Layer 6 of a small transformer language model trained on English Wikipedia (12 layers, counted from 0, width 128).
A neuron's activation on a vector x is GELU(weights . x), where the dot is the dot product.

Input weights of the MLP neurons that the questions are about. A number n stands for (n - 500) times 0.00094.
n5: 548 560 448 526 439 516 314 440 354 365 520 556 630 487 335 720 367 426 517 491 538 446 471 552 437 503 477 382 616 539 461 600 467 365 446 272 461 516 631 625 392 382 503 460 546 447 475 493 503 616 513 481 637 638 408 481 562 709 483 627 636 582 393 641 478 458 648 386 610 410 540 516 459 680 395 497 490 721 575 547 409 344 425 546 382 379 652 311 547 753 626 465 534 373 342 461 503 574 289 314 669 593 445 449 445 595 473 640 754 574 493 520 359 409 597 402 593 522 689 404 722 466 332 443 628 703 275 408
n16: 452 542 541 246 312 496 445 593 483 743 711 462 701 521 408 407 538 740 547 270 392 336 586 525 458 630 657 438 584 750 665 771 471 616 576 425 365 488 524 799 600 133 606 508 782 450 508 251 466 504 401 613 517 658 756 443 652 496 306 558 479 612 525 447 581 525 655 316 468 670 398 433 690 536 317 467 647 517 500 437 431 529 467 383 421 533 496 516 470 348 735 512 690 218 342 417 370 351 688 388 609 622 423 423 467 509 628 258 447 419 788 496 300 319 555 225 549 384 289 337 426 530 483 376 779 504 706 383
n68: 596 353 631 480 587 433 304 475 549 504 533 528 413 537 448 520 512 508 537 175 334 721 350 354 423 819 594 548 539 204 517 839 610 306 678 608 520 560 550 396 300 562 676 395 428 472 316 552 500 385 431 205 435 718 476 227 670 512 404 528 597 434 627 371 449 293 137 537 573 651 557 351 403 647 380 469 593 496 321 545 620 472 667 613 588 384 448 534 443 618 451 320 443 688 611 508 350 500 516 516 585 386 512 445 524 901 366 454 581 270 365 607 516 353 582 528 740 488 547 630 416 672 617 582 632 364 554 660
n85: 534 496 389 508 610 618 667 399 475 649 389 621 714 529 367 383 496 472 712 680 286 654 569 476 691 595 651 566 627 674 63 496 596 649 400 566 549 669 531 583 409 628 441 608 689 595 577 278 354 630 598 572 433 487 483 540 337 412 355 471 233 444 546 552 436 463 541 703 413 613 651 508 308 536 755 105 566 210 373 663 666 721 496 633 574 430 524 492 584 588 383 556 492 508 276 204 259 504 554 541 433 670 613 448 407 419 403 606 600 390 441 721 637 565 391 673 569 611 404 419 453 201 467 331 313 388 588 200
n86: 628 603 651 175 734 375 449 491 543 432 474 415 552 539 517 479 620 731 452 472 528 237 185 438 190 674 237 508 500 409 591 521 513 613 643 517 550 390 231 387 365 492 414 389 209 716 354 496 474 467 581 512 677 435 220 492 729 641 596 567 568 671 539 228 508 458 309 374 383 582 397 398 529 565 424 368 606 328 663 521 487 513 408 466 736 302 692 316 302 701 551 508 548 294 660 584 704 608 525 471 734 570 306 393 637 557 664 512 317 686 388 709 587 642 667 336 554 726 623 260 553 487 589 513 348 418 655 672
n87: 636 336 388 680 435 372 390 550 614 749 319 350 572 450 392 518 637 579 583 487 379 486 646 301 654 405 633 374 591 460 471 537 536 430 461 491 668 554 316 599 397 439 477 282 661 527 559 572 669 589 436 343 596 560 677 535 269 395 575 808 263 600 633 456 356 885 557 560 418 308 427 879 483 621 464 465 287 532 580 486 843 577 652 604 603 451 642 551 674 468 573 509 500 218 657 262 486 717 491 697 373 288 548 548 708 753 496 436 552 546 216 411 522 545 322 545 209 293 614 200 500 578 52 422 338 378 273 164
n97: 492 386 623 649 542 382 356 595 629 549 728 474 631 248 440 618 530 570 496 393 478 690 405 404 602 417 645 366 320 302 588 447 610 631 529 749 662 687 272 411 556 511 772 504 410 762 395 347 564 437 546 616 439 454 331 471 611 587 403 392 451 612 489 500 457 519 404 485 646 549 630 703 214 399 388 339 541 332 663 614 419 481 634 402 706 515 489 496 595 489 602 328 738 493 423 493 568 255 718 332 345 251 460 584 533 749 466 379 579 565 371 630 614 556 561 459 416 328 478 339 512 378 357 492 411 591 486 442
n110: 535 509 371 332 483 442 598 240 453 513 374 483 524 586 391 462 687 701 556 612 452 313 586 570 378 272 568 546 750 549 437 564 551 617 597 796 714 676 468 600 626 439 521 462 575 105 661 441 547 459 660 618 560 367 369 435 695 615 422 670 228 468 526 516 366 425 578 603 384 688 782 445 557 488 689 451 673 312 296 334 448 568 463 386 72 354 711 540 679 649 521 512 412 659 573 605 546 608 639 404 225 516 697 149 694 278 675 372 607 414 410 479 414 392 317 270 364 500 578 537 382 599 449 367 595 451 638 500
n115: 671 307 367 306 442 721 346 368 496 452 375 125 639 557 279 215 496 365 393 463 537 554 487 692 631 391 319 280 595 364 783 285 544 455 387 749 542 543 475 831 146 446 544 504 547 630 460 409 491 632 504 333 354 682 570 194 423 526 478 461 535 850 447 500 295 526 364 518 496 628 403 574 693 521 647 593 409 319 504 535 482 325 599 544 669 487 308 463 456 667 561 563 582 410 806 483 321 841 509 509 456 636 538 454 474 684 453 549 605 323 320 513 428 654 500 452 402 690 479 475 468 120 726 460 723 580 525 680
n146: 631 419 511 295 527 541 384 229 581 335 445 531 507 488 485 570 469 615 437 511 416 314 302 553 404 389 481 504 482 354 757 581 812 704 404 583 496 846 496 485 736 507 348 365 489 397 539 504 700 556 602 474 632 551 569 467 523 377 425 330 342 621 213 574 533 644 683 406 500 519 453 641 725 544 530 779 473 519 421 515 476 358 477 776 511 352 605 338 539 434 631 630 388 466 441 481 500 613 603 344 354 582 396 326 500 678 431 435 536 594 318 568 582 391 306 451 537 445 418 459 345 644 676 368 265 223 482 762
n162: 378 834 430 438 714 447 411 632 576 395 293 542 559 585 383 212 703 602 581 333 504 275 512 599 303 563 398 496 472 545 232 263 508 715 749 492 692 591 702 333 708 472 487 677 670 563 504 571 673 705 317 774 479 436 743 504 554 327 712 413 268 404 517 557 678 450 623 577 627 445 742 663 484 327 554 260 466 381 359 492 431 386 430 445 504 433 537 437 678 386 340 634 615 351 560 562 588 342 596 566 269 696 561 650 414 652 504 397 531 291 589 281 561 347 555 246 475 392 394 586 626 440 199 487 367 637 431 488
n163: 384 441 403 637 500 522 590 337 729 317 606 563 756 636 464 428 504 582 664 703 253 440 496 823 603 835 161 487 291 352 210 518 410 665 590 465 557 739 386 402 314 397 600 424 438 518 401 580 460 684 606 24 731 464 371 629 421 437 440 526 491 620 477 435 758 747 513 309 724 694 577 367 405 483 788 470 572 486 465 630 463 639 707 321 567 522 373 517 414 540 608 370 648 712 678 416 607 400 299 274 249 300 470 483 522 625 540 635 570 418 613 628 248 447 644 385 387 373 344 274 380 532 380 727 596 539 401 552
n165: 258 663 248 607 628 513 523 432 676 818 385 460 445 91 326 428 450 478 537 525 534 523 469 588 451 316 491 713 530 526 471 287 365 326 586 527 701 731 674 304 393 422 650 604 309 545 671 420 491 513 687 478 636 660 724 314 284 505 421 416 302 448 523 483 694 659 627 532 504 491 595 710 370 612 629 587 729 636 690 468 532 649 469 437 705 753 430 593 514 568 95 600 813 500 477 576 240 674 424 411 356 635 631 457 535 551 508 114 476 518 364 235 282 491 450 309 325 338 318 365 611 750 634 696 450 405 444 638
n196: 519 724 568 486 557 550 649 201 695 403 562 472 548 762 403 337 454 693 646 596 187 376 635 518 237 523 537 605 734 347 653 509 370 675 766 477 482 587 456 658 587 464 237 472 495 766 667 477 333 631 395 593 458 486 754 455 854 830 124 523 379 425 561 496 625 349 775 246 347 556 533 145 438 257 340 375 537 135 300 626 495 495 714 704 477 349 427 470 449 486 375 572 579 276 293 596 500 556 343 450 440 680 590 638 342 304 654 609 631 340 491 586 608 395 458 229 721 447 402 513 533 345 574 509 424 660 589 736
n215: 484 764 352 492 407 550 544 460 568 409 520 476 708 480 488 752 584 515 718 811 504 647 519 539 468 567 524 339 523 179 365 540 440 366 606 590 469 441 541 745 689 588 255 436 488 575 412 602 341 756 282 283 584 484 540 595 586 667 341 664 440 409 556 504 370 590 500 395 519 456 440 646 450 409 201 362 393 512 578 711 614 321 457 401 610 473 539 578 384 560 270 531 769 504 516 453 472 706 322 504 480 292 392 362 504 750 361 676 346 585 841 617 546 430 432 437 573 406 630 554 402 452 381 589 411 363 249 416
n237: 557 589 517 688 513 760 534 504 589 323 240 686 559 406 551 726 568 705 289 604 520 335 525 314 909 302 201 772 580 619 572 312 407 496 508 554 479 621 568 360 542 484 380 538 726 546 281 454 585 744 664 443 496 496 335 158 541 322 635 621 492 407 603 230 370 500 257 651 296 449 389 735 435 383 483 627 411 380 392 606 370 551 525 318 634 504 479 381 534 547 500 390 651 258 448 370 618 668 525 358 555 508 479 573 339 592 629 336 256 706 713 496 562 517 462 416 467 424 668 451 282 710 605 672 556 447 366 496
n238: 306 500 575 509 327 448 540 509 317 536 738 674 375 234 647 123 375 444 723 395 262 316 366 456 749 464 892 562 670 348 761 621 397 331 620 399 700 778 677 508 315 466 708 415 368 487 388 399 504 408 411 633 888 309 447 260 255 549 583 539 496 572 527 612 517 645 639 500 146 405 572 327 324 564 575 677 251 500 526 554 564 625 373 531 787 451 622 554 446 563 607 634 601 438 677 262 709 600 420 385 348 665 704 530 260 514 464 386 645 650 410 364 500 504 392 504 522 492 703 656 459 387 353 396 473 440 372 466
n268: 268 482 409 413 294 766 442 478 381 649 279 659 673 576 531 389 540 564 635 533 580 627 637 203 566 531 171 766 508 659 523 633 513 464 487 517 650 709 566 262 86 462 522 368 500 635 516 600 491 582 483 437 781 948 456 275 474 544 409 496 443 534 594 491 538 391 191 531 546 376 745 553 403 504 365 449 412 540 500 699 554 562 509 562 469 182 560 496 580 314 394 628 766 391 527 391 584 169 627 478 535 230 710 517 268 568 627 537 620 321 433 708 568 608 380 269 684 454 389 419 427 656 680 455 329 411 424 716
n269: 620 673 846 548 584 438 477 440 249 683 584 504 448 466 374 489 515 493 668 518 596 415 369 635 373 411 345 555 532 613 544 477 433 431 679 622 649 452 507 383 537 317 527 912 574 307 427 190 560 602 507 522 481 648 418 489 343 699 554 478 414 489 504 348 737 327 445 386 571 379 409 637 557 532 711 630 563 436 401 365 523 597 360 507 448 378 467 430 315 568 414 214 373 611 245 470 515 291 537 326 556 627 587 374 551 616 379 563 418 462 802 599 529 485 526 389 787 479 464 453 458 545 541 428 431 557 471 543
n293: 635 507 268 460 592 295 266 456 638 196 600 398 582 595 576 365 522 433 611 610 369 582 313 415 616 236 236 514 624 574 454 365 566 522 344 589 429 572 360 452 633 510 500 329 500 630 702 590 613 514 486 423 518 467 446 462 575 489 373 571 529 444 628 640 747 650 475 448 510 416 441 421 601 545 263 363 634 452 471 609 623 627 468 660 482 550 649 551 372 474 500 233 500 435 518 604 449 404 601 353 467 708 496 465 362 706 552 195 447 614 628 539 295 504 463 489 387 590 584 532 425 349 536 496 381 294 702 469
n331: 436 606 258 486 360 588 584 599 598 417 407 699 551 430 565 522 780 384 574 667 510 578 468 627 612 330 603 686 362 648 615 431 373 485 517 546 564 547 592 500 504 455 441 504 550 464 419 428 478 588 425 535 588 544 435 535 553 380 396 429 365 590 540 405 455 275 454 706 644 372 603 468 427 199 489 423 265 621 479 576 763 544 329 706 565 654 571 354 174 591 435 563 404 357 518 389 500 529 439 425 489 743 511 643 263 638 464 579 374 636 463 361 655 585 697 633 285 452 374 715 478 375 569 551 308 403 430 531
n340: 267 512 687 422 637 396 540 608 560 390 269 654 348 700 319 357 516 558 367 679 342 366 635 454 595 642 512 582 492 512 433 588 440 468 367 266 488 570 541 639 574 477 416 460 660 559 368 586 583 631 537 731 692 560 449 671 624 294 590 516 242 625 384 408 462 297 515 375 223 472 380 512 413 564 285 492 342 644 411 568 468 738 621 599 543 214 655 585 616 424 528 645 403 273 428 488 457 395 358 606 453 412 707 420 612 561 397 328 446 428 268 733 527 535 600 277 773 455 729 392 745 348 496 396 613 466 584 485
n358: 471 298 744 119 390 391 597 783 572 492 541 508 425 273 448 593 259 310 467 285 473 331 477 621 556 484 593 544 431 566 415 593 532 590 676 571 644 448 500 584 567 546 366 504 615 377 500 548 492 512 489 369 277 569 524 581 398 492 451 469 303 454 557 523 496 753 500 675 576 597 617 552 512 653 611 512 548 464 508 552 615 404 563 460 413 441 535 556 820 528 741 411 760 219 390 611 136 651 292 773 548 418 679 342 461 446 345 398 550 321 771 350 523 681 613 663 204 458 357 352 454 488 508 541 410 523 435 361
n378: 800 533 304 626 389 691 737 595 635 442 582 329 585 478 388 726 482 570 356 452 517 661 468 567 591 558 599 636 479 337 388 463 649 493 476 564 549 450 534 596 450 490 415 544 331 403 554 611 475 418 548 556 720 570 478 542 464 584 664 432 369 455 313 588 420 386 571 194 256 423 540 695 486 670 540 465 572 423 504 701 300 431 482 504 471 242 472 558 577 318 427 465 548 471 537 270 707 507 641 478 743 542 606 580 504 582 327 606 569 412 412 347 306 472 445 468 426 414 742 394 560 371 634 195 589 632 514 566
n379: 637 463 427 639 572 520 658 467 425 566 352 359 457 759 529 463 766 356 331 695 767 589 408 512 384 475 688 410 693 689 289 408 347 289 678 349 415 594 379 594 623 607 550 289 516 590 523 684 558 710 363 591 454 635 554 234 370 417 645 468 396 591 571 452 552 671 488 664 387 379 341 438 409 421 455 628 521 605 614 359 809 500 528 327 393 520 366 616 458 537 272 288 570 561 567 704 479 714 788 512 533 484 572 647 552 500 403 465 157 811 508 281 444 585 483 492 191 512 724 408 487 387 302 336 538 639 357 397

Each question shows a token from some text and the vector x that enters the MLP there. A number n stands for (n - 500) times 0.011.

"l": 473 662 559 375 545 584 470 540 449 467 466 476 414 574 575 511 382 391 466 609 801 306 488 555 551 542 441 576 498 486 604 415 459 495 410 419 398 415 464 341 440 587 600 476 625 478 633 513 400 380 643 605 397 646 341 543 425 574 473 295 513 393 617 629 341 571 693 545 600 463 249 398 570 472 626 328 484 507 413 619 529 605 438 460 513 591 532 416 423 367 494 494 474 646 636 469 401 635 507 556 545 386 391 427 586 649 575 450 607 636 510 285 638 486 414 596 602 336 491 521 500 469 349 586 464 438 480 467
The most active neuron and its activation: n379, at about 0.36

"candid": 561 523 576 406 555 591 577 478 390 534 534 554 406 554 488 471 516 404 486 392 549 395 690 522 472 506 416 553 402 650 434 419 514 454 507 273 405 446 499 233 519 706 566 662 584 460 758 549 521 153 481 623 487 626 473 663 528 578 492 419 437 478 588 561 249 516 641 526 531 507 378 592 565 485 629 442 433 424 462 623 577 513 509 423 592 535 550 264 593 305 471 555 444 802 560 469 385 526 482 463 585 341 500 421 441 489 536 544 512 516 534 429 492 376 546 592 572 494 311 539 372 583 432 436 633 246 477 583
The most active neuron and its activation: n85, at about 0.66

"|": 539 557 622 488 615 405 680 421 508 500 550 513 330 500 459 512 348 507 303 621 746 586 699 590 444 551 582 505 374 506 479 521 530 253 416 494 565 348 511 413 399 520 590 625 510 512 708 576 382 278 438 588 693 444 481 712 497 538 395 314 436 429 556 607 464 374 472 392 537 491 538 437 620 555 497 359 456 408 563 611 457 553 485 456 672 492 533 344 746 445 524 535 383 529 518 521 507 494 547 452 447 315 481 566 458 576 582 691 582 560 514 408 484 303 494 603 550 436 348 532 340 494 496 514 382 472 520 484
The most active neuron and its activation: n378, at about 1.8

"of ": 540 455 620 457 552 478 447 472 588 512 645 440 479 533 545 594 447 241 493 427 535 476 689 471 553 517 531 556 509 602 472 510 445 198 308 254 401 447 451 493 359 562 618 492 466 468 702 594 407 171 493 585 551 524 445 630 579 590 559 325 433 440 609 476 523 500 475 413 574 507 500 523 635 383 521 441 484 462 527 678 473 481 435 513 616 614 486 375 568 370 550 597 324 456 614 542 404 456 368 479 503 549 504 590 469 563 633 623 520 532 488 419 595 503 403 510 730 451 349 475 410 665 368 657 419 568 506 537
Which neuron lights up most? n268

"Political ": 621 574 541 517 503 457 466 478 519 419 513 586 328 532 409 413 558 581 462 392 646 336 652 482 598 470 468 520 465 660 465 488 471 347 494 185 510 357 636 353 543 635 557 586 434 427 765 506 358 183 582 555 473 646 388 581 497 429 501 409 435 525 530 475 356 456 716 468 674 560 485 479 427 408 595 556 431 452 557 571 555 556 590 374 584 459 478 353 556 422 539 552 331 655 446 670 371 453 381 456 489 437 444 597 411 626 642 579 635 403 540 546 458 437 524 524 618 480 487 544 429 546 348 515 606 406 587 543
Which neuron lights up most? n162

"a ": 443 624 624 449 539 630 465 471 457 489 484 466 370 419 584 584 370 360 397 608 609 271 732 435 555 477 582 604 384 573 519 497 514 250 571 467 314 422 506 395 574 777 534 549 482 618 591 656 505 389 557 443 566 453 486 434 601 477 531 405 612 500 380 462 545 489 647 534 478 485 356 423 503 362 594 599 367 538 592 606 547 562 452 524 572 648 433 415 640 542 561 482 382 472 477 599 483 515 390 398 527 519 340 306 494 563 818 516 614 592 468 513 494 457 500 406 591 333 355 527 308 549 538 501 433 482 579 384
The most active neuron and its activation: n237, at about 2

"| ": 565 561 477 522 559 431 553 560 512 497 615 435 499 533 530 436 416 443 429 479 730 506 516 487 646 443 525 557 514 544 523 514 502 137 514 325 447 412 567 347 378 590 513 683 438 408 537 596 420 352 436 558 500 405 547 643 561 646 619 347 522 427 583 542 402 569 603 390 634 579 465 433 572 459 338 456 464 423 532 664 595 568 427 389 538 525 381 327 565 427 585 610 435 546 501 522 445 554 530 497 502 412 503 417 510 535 668 648 626 614 508 501 521 436 481 512 383 225 389 567 448 606 394 511 528 493 641 465
Which neuron lights up most? n378

"agreed ": 545 549 438 446 413 540 442 394 550 555 580 547 543 482 398 560 534 353 481 386 637 289 592 393 499 439 568 455 464 788 541 436 501 345 419 397 483 456 535 435 509 355 522 617 380 420 759 529 408 330 604 623 509 478 599 460 478 411 490 252 513 438 539 640 456 458 548 460 583 480 392 406 594 583 510 536 466 446 558 498 457 710 618 482 529 499 472 345 684 580 553 586 307 623 633 577 460 422 484 530 403 261 362 477 380 515 634 672 572 463 641 475 594 444 433 681 542 442 510 540 481 464 433 393 665 542 635 537
Which neuron lights up most? n16

"r": 479 652 425 502 555 543 565 569 540 488 513 562 467 578 549 463 447 500 468 520 491 354 559 607 597 558 531 512 471 572 737 427 514 480 421 452 375 474 326 308 256 676 542 588 549 324 547 647 404 359 498 583 344 510 516 667 423 520 450 404 524 524 464 622 505 531 563 466 512 521 187 404 746 446 537 303 580 466 540 588 535 455 295 443 568 591 434 385 489 303 559 562 466 616 605 664 522 551 552 606 498 489 467 472 502 680 721 530 654 591 390 333 528 439 424 436 456 337 623 542 424 468 460 522 427 462 491 375
Which neuron lights up most? n293

"— ": 617 406 553 519 489 524 603 539 425 389 525 440 538 587 472 459 451 428 543 492 689 123 793 499 485 488 558 422 575 564 628 512 438 375 434 503 392 508 446 447 546 686 663 621 545 540 618 631 445 316 454 537 405 609 474 625 441 431 372 404 488 424 461 543 489 495 577 613 672 330 463 415 504 289 564 608 457 539 588 696 480 516 477 427 693 533 427 385 581 486 593 474 448 565 516 624 504 441 454 406 485 389 498 326 435 494 575 643 606 394 470 567 583 327 589 577 406 400 375 567 369 557 558 454 593 362 529 403
The most active neuron and its activation: n358, at about 0.92

"26": 474 575 602 575 514 488 662 473 468 564 529 378 315 481 453 578 600 420 392 627 553 445 761 442 500 508 485 409 443 442 602 571 419 446 385 506 448 495 373 444 476 735 563 635 423 597 560 525 553 311 408 647 534 644 478 653 456 486 375 307 700 454 319 476 600 584 571 597 587 528 434 479 609 225 474 458 433 479 517 716 505 625 450 292 558 595 584 359 550 493 524 516 277 621 533 668 472 396 522 428 477 469 520 479 583 528 546 560 412 476 551 337 674 199 544 567 469 448 356 397 494 556 529 412 600 362 517 460
The most active neuron and its activation: n97, at about 0.63

"Fair": 620 593 506 574 565 410 646 394 553 449 491 421 423 541 518 486 490 517 423 592 700 466 571 470 497 441 512 510 500 469 596 577 454 441 291 275 509 427 530 448 425 788 638 742 491 336 604 614 283 274 491 553 488 561 521 534 385 449 542 360 442 455 470 507 385 520 463 555 518 465 313 509 587 314 620 337 621 438 525 551 517 569 400 511 535 552 463 410 600 386 572 580 222 602 493 576 487 671 421 563 448 349 445 394 539 453 526 649 587 488 504 518 591 392 435 649 578 765 479 415 427 526 440 467 642 340 597 493
Which neuron lights up most? n85

"act ": 605 590 559 532 456 383 523 370 412 648 687 456 427 520 494 473 561 373 529 330 581 338 578 472 585 534 510 485 484 728 623 496 512 344 427 320 333 317 498 465 550 508 506 500 422 448 740 712 456 282 562 608 440 472 401 521 568 465 542 401 605 444 565 556 451 431 613 451 605 457 481 439 660 611 524 450 570 375 400 608 582 631 438 441 531 490 543 418 606 471 634 593 326 421 580 614 498 437 370 487 501 425 480 438 362 566 835 491 558 529 477 469 532 389 494 634 415 465 482 402 330 425 554 361 613 509 657 464
Which neuron lights up most? n16

"Croati": 472 528 577 499 545 430 530 455 514 486 461 484 332 764 488 463 553 393 518 518 678 429 781 589 401 488 531 505 489 483 543 572 500 418 407 388 358 427 607 328 363 677 489 552 523 330 696 517 346 182 481 433 393 503 499 810 492 626 480 410 395 470 525 563 426 573 583 476 666 406 363 427 598 335 599 424 533 386 568 618 443 470 542 538 630 438 509 390 609 508 477 484 374 603 684 625 467 540 479 492 492 426 504 407 543 534 625 428 530 502 377 598 507 307 543 667 620 431 302 581 391 516 464 390 573 595 479 505
Which three neurons fire most, strongest first? n196, n110, n68

"joined ": 656 479 500 527 547 504 558 389 496 644 565 465 352 431 447 448 541 512 459 564 641 413 596 534 551 465 523 587 552 622 540 496 494 264 383 324 465 377 641 451 382 483 438 569 324 487 708 679 451 252 491 591 414 429 512 638 703 490 497 294 391 404 557 510 423 427 689 362 682 575 393 450 497 445 526 563 540 377 591 697 452 541 457 428 552 419 426 405 610 486 526 557 322 441 537 522 536 504 468 547 386 372 426 606 438 512 633 562 513 536 480 493 596 346 477 687 635 375 471 575 397 498 489 456 663 488 565 573
Which neuron lights up most? n196

"8": 417 490 631 406 477 572 558 544 621 487 670 348 286 616 482 615 621 600 433 527 477 451 699 395 429 513 477 545 321 420 573 475 482 453 430 531 346 495 294 363 565 597 519 503 564 577 495 487 476 267 516 501 499 550 542 613 445 362 411 276 681 450 386 497 616 690 647 441 606 578 452 365 469 353 431 547 464 533 521 600 597 642 567 376 552 596 520 463 605 459 521 530 406 646 532 627 344 496 508 442 488 560 375 467 594 610 703 591 591 480 513 328 759 274 537 420 529 385 403 528 397 479 512 517 519 300 453 477
Which neuron lights up most? n146

"MF ": 700 546 472 520 684 406 539 458 509 534 618 624 465 382 534 548 511 409 371 501 576 340 583 534 618 406 403 546 542 731 659 444 567 385 531 419 425 333 620 424 425 801 398 614 517 434 565 618 326 295 452 494 432 462 539 568 529 481 482 436 412 467 569 478 398 558 602 444 605 487 387 484 588 408 591 477 451 443 673 579 478 437 339 456 532 574 383 324 545 364 491 568 313 622 459 594 535 602 367 381 488 369 542 500 419 447 585 547 584 558 529 623 595 303 420 648 518 489 424 578 385 581 438 444 659 315 598 519
The two highest activations, in order: n237, n146

"N": 443 724 542 449 546 667 479 433 451 458 382 392 404 601 573 579 504 435 397 692 624 244 745 562 494 614 580 655 405 507 597 492 479 374 375 520 555 530 447 411 516 708 536 561 498 545 581 549 515 347 488 492 464 555 498 532 489 383 463 426 698 408 449 510 449 586 535 661 527 485 279 438 633 304 522 521 521 444 409 519 441 507 579 430 712 558 517 360 539 427 538 472 370 511 584 666 428 432 406 468 575 519 480 421 554 508 569 658 517 432 536 304 726 279 461 416 592 401 331 580 284 555 510 493 545 482 463 435
The most active neuron and its activation: n237, at about 1.7

"==": 666 418 489 601 574 531 484 439 455 514 610 424 406 533 498 356 488 600 543 473 798 342 666 420 527 454 574 528 502 590 537 477 530 238 397 445 421 364 592 402 417 619 514 555 520 516 656 510 335 297 561 541 524 591 471 621 512 480 433 313 489 514 583 507 348 569 739 450 720 473 471 632 391 470 431 385 526 403 462 659 611 568 435 425 674 462 372 465 654 486 511 599 450 505 482 481 413 504 529 496 414 368 389 511 423 564 508 666 638 442 471 508 490 427 451 479 532 512 591 411 354 501 425 589 376 518 542 527
The two highest activations, in order: n87, n85

"ann": 592 417 540 444 618 540 520 527 493 475 442 425 354 526 526 484 532 446 465 662 579 412 554 541 421 660 422 484 571 455 746 507 420 471 391 424 329 505 507 484 509 656 707 656 584 444 722 670 355 445 593 443 317 583 500 646 416 482 446 361 394 506 289 680 355 587 486 591 490 578 201 405 585 322 541 377 391 411 512 606 472 475 349 499 536 552 556 352 587 490 507 455 504 670 515 629 518 599 480 516 539 436 511 497 601 537 537 502 650 473 542 356 563 341 456 445 545 507 328 608 363 532 432 482 595 455 580 457
The most active neuron and its activation: n115, at about 1.7

" ": 643 578 648 403 543 493 742 525 388 475 542 606 435 493 503 618 448 334 396 505 614 386 827 477 540 413 525 567 357 655 557 444 487 330 439 434 412 392 409 504 318 828 518 559 512 428 617 674 482 309 499 529 463 486 557 664 496 496 486 490 558 463 404 547 442 572 565 468 629 429 514 611 456 378 540 381 370 484 612 674 476 605 454 398 726 560 458 341 542 384 584 461 391 591 466 380 493 464 403 388 521 411 495 445 461 580 540 429 550 567 533 366 553 446 452 555 502 405 456 601 359 503 500 357 683 469 549 443
Which neuron lights up most? n378

"–": 495 558 527 462 638 366 431 404 532 402 742 382 439 519 463 427 490 415 439 688 684 265 462 454 701 484 460 631 427 595 574 454 499 307 492 318 369 379 371 296 513 654 545 665 479 538 609 654 428 307 588 529 586 465 550 604 526 337 496 413 484 444 536 516 415 531 617 329 509 572 519 586 535 354 485 411 501 467 628 492 541 473 521 486 505 528 389 359 583 385 494 606 343 510 514 720 572 497 461 489 571 353 562 307 552 458 591 579 623 574 508 601 536 435 612 551 578 568 550 516 312 590 455 358 651 364 581 519
Which neuron lights up most? n86

"T": 392 635 480 472 601 486 526 540 474 536 462 445 306 458 637 681 539 479 582 575 608 428 772 416 457 541 460 552 543 556 606 420 417 424 417 528 510 406 426 424 437 696 504 576 440 538 546 635 339 447 448 465 589 387 449 571 447 301 386 303 483 441 345 621 492 604 621 566 583 488 265 464 722 405 462 395 491 503 451 422 410 540 588 369 564 436 507 345 511 419 517 554 254 679 578 664 434 575 483 468 502 535 552 537 691 646 614 488 452 595 457 277 646 440 543 292 660 524 507 630 477 437 566 462 532 361 603 457
The most active neuron and its activation: n340, at about 0.75

"Jer": 545 449 487 614 563 498 511 521 438 659 636 437 458 612 553 493 623 350 479 529 729 374 779 555 488 503 443 517 501 566 490 599 430 374 461 456 370 493 418 430 468 648 698 523 610 377 691 503 372 281 615 528 585 396 660 535 348 624 427 504 403 429 503 637 377 610 515 480 573 507 338 554 642 430 505 487 516 529 442 579 309 497 426 435 655 569 476 250 562 406 498 492 556 563 671 544 432 471 393 582 460 351 397 530 463 613 631 435 525 474 368 238 508 464 434 663 507 540 439 518 403 461 350 513 613 394 393 559
Which three neurons fire most, strongest first? n87, n165, n379

"±": 571 511 664 516 597 544 456 368 451 372 680 661 503 554 627 495 521 444 529 456 679 380 696 452 528 509 515 475 508 597 515 449 451 352 505 411 426 541 399 326 321 785 422 592 537 463 686 585 362 272 489 457 480 448 413 646 405 469 520 365 492 446 467 562 313 541 562 529 642 493 473 509 422 323 618 475 554 484 645 686 444 511 429 327 578 543 540 319 488 384 603 577 337 520 425 591 542 372 549 438 526 420 589 273 504 603 493 509 536 567 412 575 617 441 537 636 457 411 445 532 448 625 509 339 648 411 662 473
Which neuron lights up most? n97

"14 ": 599 565 481 533 641 427 510 589 637 554 607 521 308 384 637 357 520 291 401 692 617 284 581 503 502 500 530 564 391 701 607 481 477 378 428 404 436 434 421 533 435 647 483 675 503 471 469 574 386 249 467 665 476 544 559 687 554 392 497 300 533 441 555 463 408 487 565 276 669 439 421 492 628 304 495 532 435 455 635 487 559 403 368 513 532 555 524 420 574 509 567 623 278 396 543 693 462 434 539 558 608 333 548 473 466 530 548 481 669 440 547 593 527 326 497 573 471 499 419 572 547 568 462 535 570 337 482 385
Which neuron lights up most? n331

"S ": 588 658 618 519 546 569 552 553 607 489 466 599 507 423 552 565 552 393 496 588 583 430 488 333 546 431 499 455 516 565 621 406 504 201 470 407 302 449 488 435 443 518 529 398 573 480 529 691 367 324 470 448 442 509 435 761 378 603 457 330 387 429 507 586 493 584 581 540 609 403 384 528 596 397 444 400 408 525 617 525 586 509 397 285 559 627 371 518 511 418 560 644 354 757 550 540 511 534 414 397 441 454 376 461 495 573 718 575 615 546 494 456 631 489 433 403 618 352 438 637 501 473 422 536 630 485 523 568
Which neuron lights up most? n215

"er ": 560 480 738 420 456 420 545 548 472 376 458 581 405 424 470 584 488 440 432 696 713 474 582 468 456 418 480 417 372 544 480 388 437 262 349 460 407 360 581 537 576 541 683 434 572 509 614 618 382 293 468 518 563 590 564 685 460 587 435 323 566 549 420 643 489 491 492 436 526 470 458 440 585 492 475 398 352 442 593 523 387 542 552 474 518 610 455 316 678 481 575 667 502 622 458 561 473 511 515 611 405 417 346 357 467 582 767 629 529 709 616 310 513 475 514 587 568 504 392 567 510 422 353 511 344 512 590 584
Which three neurons fire most, strongest first? n5, n215, n358

"ah ": 741 456 444 542 546 500 445 410 479 498 568 507 491 485 539 358 536 476 507 470 627 340 649 460 485 386 543 555 500 580 581 483 442 158 358 430 479 326 668 385 518 673 500 515 503 513 634 478 351 348 555 517 418 569 497 692 474 501 516 367 398 579 547 531 381 572 742 483 686 421 396 436 447 496 486 544 516 452 492 637 490 572 554 444 634 514 526 482 591 478 565 572 423 507 483 476 503 543 610 459 343 381 334 469 432 560 604 525 609 522 502 567 434 475 445 505 562 517 668 409 409 557 416 492 453 557 559 429
Which neuron lights up most? n87